Layer 5 of a small transformer language model trained on English Wikipedia (8 layers, counted from 0, width 96). Numbers have three digits each and are written without spaces.
A neuron adds its activation times its output weights to the MLP's output. To switch it off is to set its activation to zero at one token and run the rest of the model.
A neuron's activation on a vector x is GELU(weights . x), where the dot is the dot product.

Input weights of the MLP neurons that the questions are about. A number n stands for (n - 500) times 0.0019.
n32: 497597315662543450335519454536462775615540351412516527434497546574683490580561467586620435437274413452639462769589639561398539439410529516317600506482353384644487477526537340560578480308573484399687388419644245497389546490762399554566487428333344517736522392592531474503523551386519510441
n59: 603451476685624582431630341419445358259545621609547623448539414518567493323544611452402561510248384167350660577592589551507486707643642494754611453450510416480484252533573567362542365551238448438486573547327493531522555454427615527582280575480613524428449486533297713500521473480554403545
n86: 689401514514448540514551678314491343593490433352615614570365607379401525698548212403716593633531487517573460374507467542429410343575528576452637551322490346473369681677397317403569391416514520413414296383576595637724560439581590439403507569441473476444598261422437486297597232413452718626
n134: 670793593546445406516401376356437674545512464212496593235463628572381408508423651581562570304441455450635376634390394639515527488473543474742357539414717531469398532546728351564493337493643963647703642360455389607504373489214436508474427211527554443520353558645267453598559477618596523654
n152: 418378429544768377590500545482664465423612470440535373394474533482597439625535470472441506595584315476455552518787664503667323417459750383506494461602494633415462380573399535624455619525321445396506484533503503612522558622515402503477439336476614508557458386555520618537248535538665382527
n177: 520560514517336362459677594468539623519674535529404652553418575470585553579492602584586460611460374631258411378310467321630382631616394505463389560476481486463453606291476480622486529481377403305416654586486523667482482593380511486447573566509624480564449604368550491489575350517531452544
n183: 430689563387545497488421449572492555491576451431535615619500480324565383451612445356497402604627563405492512367698552489512310531391303431338365572586304399424317617376294444474477573562421668639713474527307448625653442612644576459416471515482588484524517634606512536486557562410550393351
n187: 622561562445585553385376457442330393388533401464369275546363445570272603374519550411503471465425469333500453519612412528293575631545461208510473435461531674433443687622633376591491626634457550469537580574525751510721540738579443427661589259647490458477555659430390434556628420459481442434
n240: 528407671531490399511411480374601507580733535633476384553500425392514482457521564507444708503644447562392591445368588460575633377497350477404586514184460382404374478411228575615507493595354507483650447483886511529411418339297470593459473433426411770518329235572621620355398531371628414450
n246: 277523424590351582562391478444503360638307512400523491688452475600442476356483658486564614574568587471555477332592582489503476321454500517656416447435565622327600503555687483389531698475682480653518532491542670479625545333389523598494514456491604653382641578681477601455485483400445416485
n317: 453577454382593513604471435543446285332507386414409514366465624507487480659471624376546500471510478425362328507642427500413520729536530566480530379598804566688500449568683500605396577599429542404355429382459584550426557565672474208532471483497425403763615701565185527580577474606340477440

Output weights of the MLP neurons that the questions are about. A number n stands for (n - 500) times 0.0013.
n32: 738620693426367531664312524508454642677671439138492578869190465360659427509538332517483593647265495609611516397873574514342560438516436434504569595366491622268553386743568539291505559432689619402495340320717285633456698475599314563291355472610404423296544283301690343669459656428690432455
n59: 530527630407375597525578795605434281479617557576331512605199519444429520787312547535612527583681592345316500554279473619449348433671616282406492180487426373657640461302432545526578311568504123732517508590534203443396368542570801496653753420413598327182728536577470543477621357420620587510
n86: 487411135718433535587209500379321618426658179256508712613437325355489378360512469577417313632334596452552492637910444637374712481650608539670208674523735381446427406661664682358398426479526818554625595617699352374318656560481431554391478289525561440210612599589593425355642388529414465486
n134: 539405661394217206549654519218207444522573594598321326617562228437361703607713776034697876480534779236489603415416311401485618690510562893611779707303360426545318561806291285472513693427677157630433531539395792605554759535620370269319500579223439220365398458553365467466455395433887417774
n152: 599310647405685272484629540574539407401288579561465385439413421500535352789503461428607456464612396546277523397662553526533500497304528322478621500569487581443368556542451531650556566491506414359464651509568530580589648494652726497627681482603452726666528494277528434494408435424446365505
n177: 548663432581530817643448511517518512516503548492612275327559696480508563461353474462494371562563631371731654607451506494485490383442482759433369333456425567503454426520525630516665532662491500524481355624541586418544639566403584456503330451464465177526670388624433443463416503554435618558
n183: 565614291484402546598503578448556500702558561478410644436511453415464446409473675648534449440593684556672554539558590065402434257422228540462387519583314531361389634458539514428479490547576581369413490431389606568549563574426696347327469564620461899409542482629706597696667623373601443385
n187: 454545642481254455480286709444304451596437493325318457608668464565314539634454574356519371653415318639298327657446574570387584590582539633433567403721496441777440417635697641277325390535688603531533565620582359285314410422182520527690676559481572556340783458527737218402534489439572475563
n240: 302329436583756689308429393567624452517629492612606200714211447657343533598570435380459352431495706514342380461420323543341562696455582437513413340495553412624466491682565624399515552557568786582487775546300395492581485610774496443688729512690664551424606675110641316485607728577513469257
n246: 470497629473504599434695559463397634631409413361598496525454533556431514489395709277367356722581419364698570490276625567678413520419472716443457340304466453588449376442340390339346359634340487546413687546519275458551415304423672298408703420483589191485659481528464579176490473382380546494
n317: 623434717554466473451469718351650629734399666616414396446398396716424624532666423488304516761603397526651763463472557437541431116252377434604357706500048422435320500463260552263703492389663532645440513504577593625496447488150535829449421577643566791287438384547793404283521451445526300500

Each question names a token from some text and the token that comes next. It shows the vector x that enters the MLP there. A number n stands for (n - 500) times 0.0095.

Then comes g, the gradient of the next token's log-probability with respect to the MLP's output, scaled to length 1. A neuron's effect is roughly proportional to its activation times (output weights . g). A number n stands for (n - 500) times 0.00076.

"gh", then " star"
x: 479490888531587628343461405574628676469516478462490459461390399587709493414590561634409437636647388516618362513550431433567502316279589721435503470572454503467463467371456568586333354673544402639451468643421544457493424487506342518465455625546415204305411516398674670612535684522722472509
g: 314344432555526453724449336262578475579675270384391489500638379614434430532553789536624514288383697670577478311395399197511482568619812433617756484172666494546342586538371384485596739599528510370419479494482370581537594407529516411441491314430805447828564586317524602487385474400778491438
Which two neurons, each switched off alone, lower its probability most, in order? n240, n183

"ributed", then " gl"
x: 355305675312567556661479527477381548573506383487650562496558425505557535459555569538461459704440548533612622311551493486527552657440556641445557444731475491444425582552546594624069515442450274458441493457463456483510551369676576441552526478746649203496622390414563559580405580628445415538
g: 526484636270621472382569561347520538403629637602497677490609214522529572559467632526575609297520562725406409564591412606562348453275541554473241629324500679368569166726403442612455290312476216394442489382211797446597511488296517671534499448456559564624325589686742712424653528336456478768
Which two neurons, each switched off alone, lower its probability most, in order? n317, n152

"ol", then "on"
x: 509314791528637671691454581653453435573371456423522493447460460594468551700528630534380473710455534481488369461605575503437584394513523576471472570541607492234562354422570415631234616427371401740440531369528567444485462485650481440669535501668506205553529368345661674634497565517521297345
g: 538362661450361428492451540676385532630464612688220419390624483342540406668534483472442149598641712516402519426429369313335485771576417534418410253429408566549384433344292450619402639719475474591518683356276520652834606324522585407431405739541502507690567830633624373269525515745429544511
Switching off which neuron hurts the next token most? n152

" se", then "qu"
x: 586384688633617656473627670604327499581488499458483539536504487602473433594587612587380488595493592591616410404503633430306624523458474838451452520597473441518518422443604503523399496457593374303336519622362312509336542466484544430502472523626438175455501280566524622590612657531521536258
g: 607529481486653434402460512532503365631597615569654615550477523401704393644441392668645734463406423567371512621750383527709557293551398453731409729305458481501659451620676334420280461202470546245592202649516333373136240512454402629649586418548396530516604333634531525512293763386437434689
Switching off which neuron hurts the next token most? n32

"1", then " min"
x: 439439745570660576578587651476586459751507460531546441489489530446402358594546425521411582575456631605632513387422537413591614503346575637554597487528533455518634432608593490534253463588488228603414583513462415502457505348481491658502568440530524144404472356503524484494608481517514472446
g: 574598531369825538489367288533428627533479487422392602528491518545652443432640588748617815298393367496349501522636628515618507483341484598418345515365452442616571339580240516534375532324593254312275472243461594408432433417672648315598335650627786512536402561582341526244659759662802369522
Which neuron, switched off, raises the next token's probability most? n86

"per", then "at"
x: 421503867530676484518554510556370467526455451419585552376272404410432495499623604644317478586544532512468501441479502421420643465377459698326418566633447502571582492590548493697373486530444418571402463534578563443487445628685364643555145477711640188522541488369502492586437630571605565451
g: 555414511518392447261355432622495365265414531728341334588502562715608507551712506298418400572607589446518645351748631454578160413564616530545433453408281515594763436356340382602484522544433406316470710742496274466263870445504560507727428691558572451667665780529488499459510310400601400370
Which two neurons, each switched off alone, lower its probability most, in order? n152, n317

" has", then " included"
x: 238482684540522486350580385577465571502529438616510538622445526403531576368464645687511563618552641550555502456471516491356390570605520733470494404552586390499484568510671697655368454498518254444521597389412380584309527503586494502489556479482530161357507443396621626655482555460667430501
g: 547707550431442380413634377588373530336581556372517319364381275499448579788441277351609508464724613549400711394366708645405439412684913564495358612487335555591260470379624384253477521567436543666434626551470467359831631335450745360499269409540457506412485504337581668592556335580603740488
Which two neurons, each switched off alone, lower its probability most, in order? n177, n59

"is", then " P"
x: 561350837441644647567485517491607466536366446338579378437357539418613389509596705566369464612426468421528641497609526405503517278505539686473599578677390476482472530467491661579310420497602389720460500617428456421666385568484583625493394495580456179470399404343660583477427652544579505477
g: 462533340629429524577554268558554455756670532434381542388568382314398537417734881358717478507696474467593701486635517589495180394461543758265530659433369595537475622579561320365725530658325212420428502420686631662476435450226571443349441439190361336580453679653524513557437645462471407527
Which neuron, switched off, raises the next token's probability most? n152

"ity", then " rev"
x: 469465730608589577434511403553400600537618455499566491488454471470615566459581525521568523524604595537563414414494627443432694523419442796547475434651354384467466490470579544321181456562530345518396660585253483570377518511585543445393414517650372171556530470429506668639487639643624454476
g: 500547534525595496388376501268432693428329488537519617660513197545446654356584585370482869813408354761601300484457517166641447184517672598426557378547641733405462464622350507492560474496541386323343607546678642603439176574436368700477539675613334540352336528609583632390337508477591478567
Which neuron, switched off, raises the next token's probability most? n59

" at", then " "
x: 412415609566437643588485555489541466684483539663481433390371478531542542544597616542441481545421613535629429521499436535590526551507488661496611462496459514447616526465566510538273391531467160582511486535397596508447434509341458506495606525576522132354552536431629520533673622464510621532
g: 495435604430460631412487418685508613391407440745649489382345686470344590328579384311508347500676463439714614495447516283544698599599261630514566672434283561521415412499732788577773346576646411659367638493387333704439225415599595493560586515666557384346389441430600343639404330775352201359
Switching off which neuron hurts the next token most? n177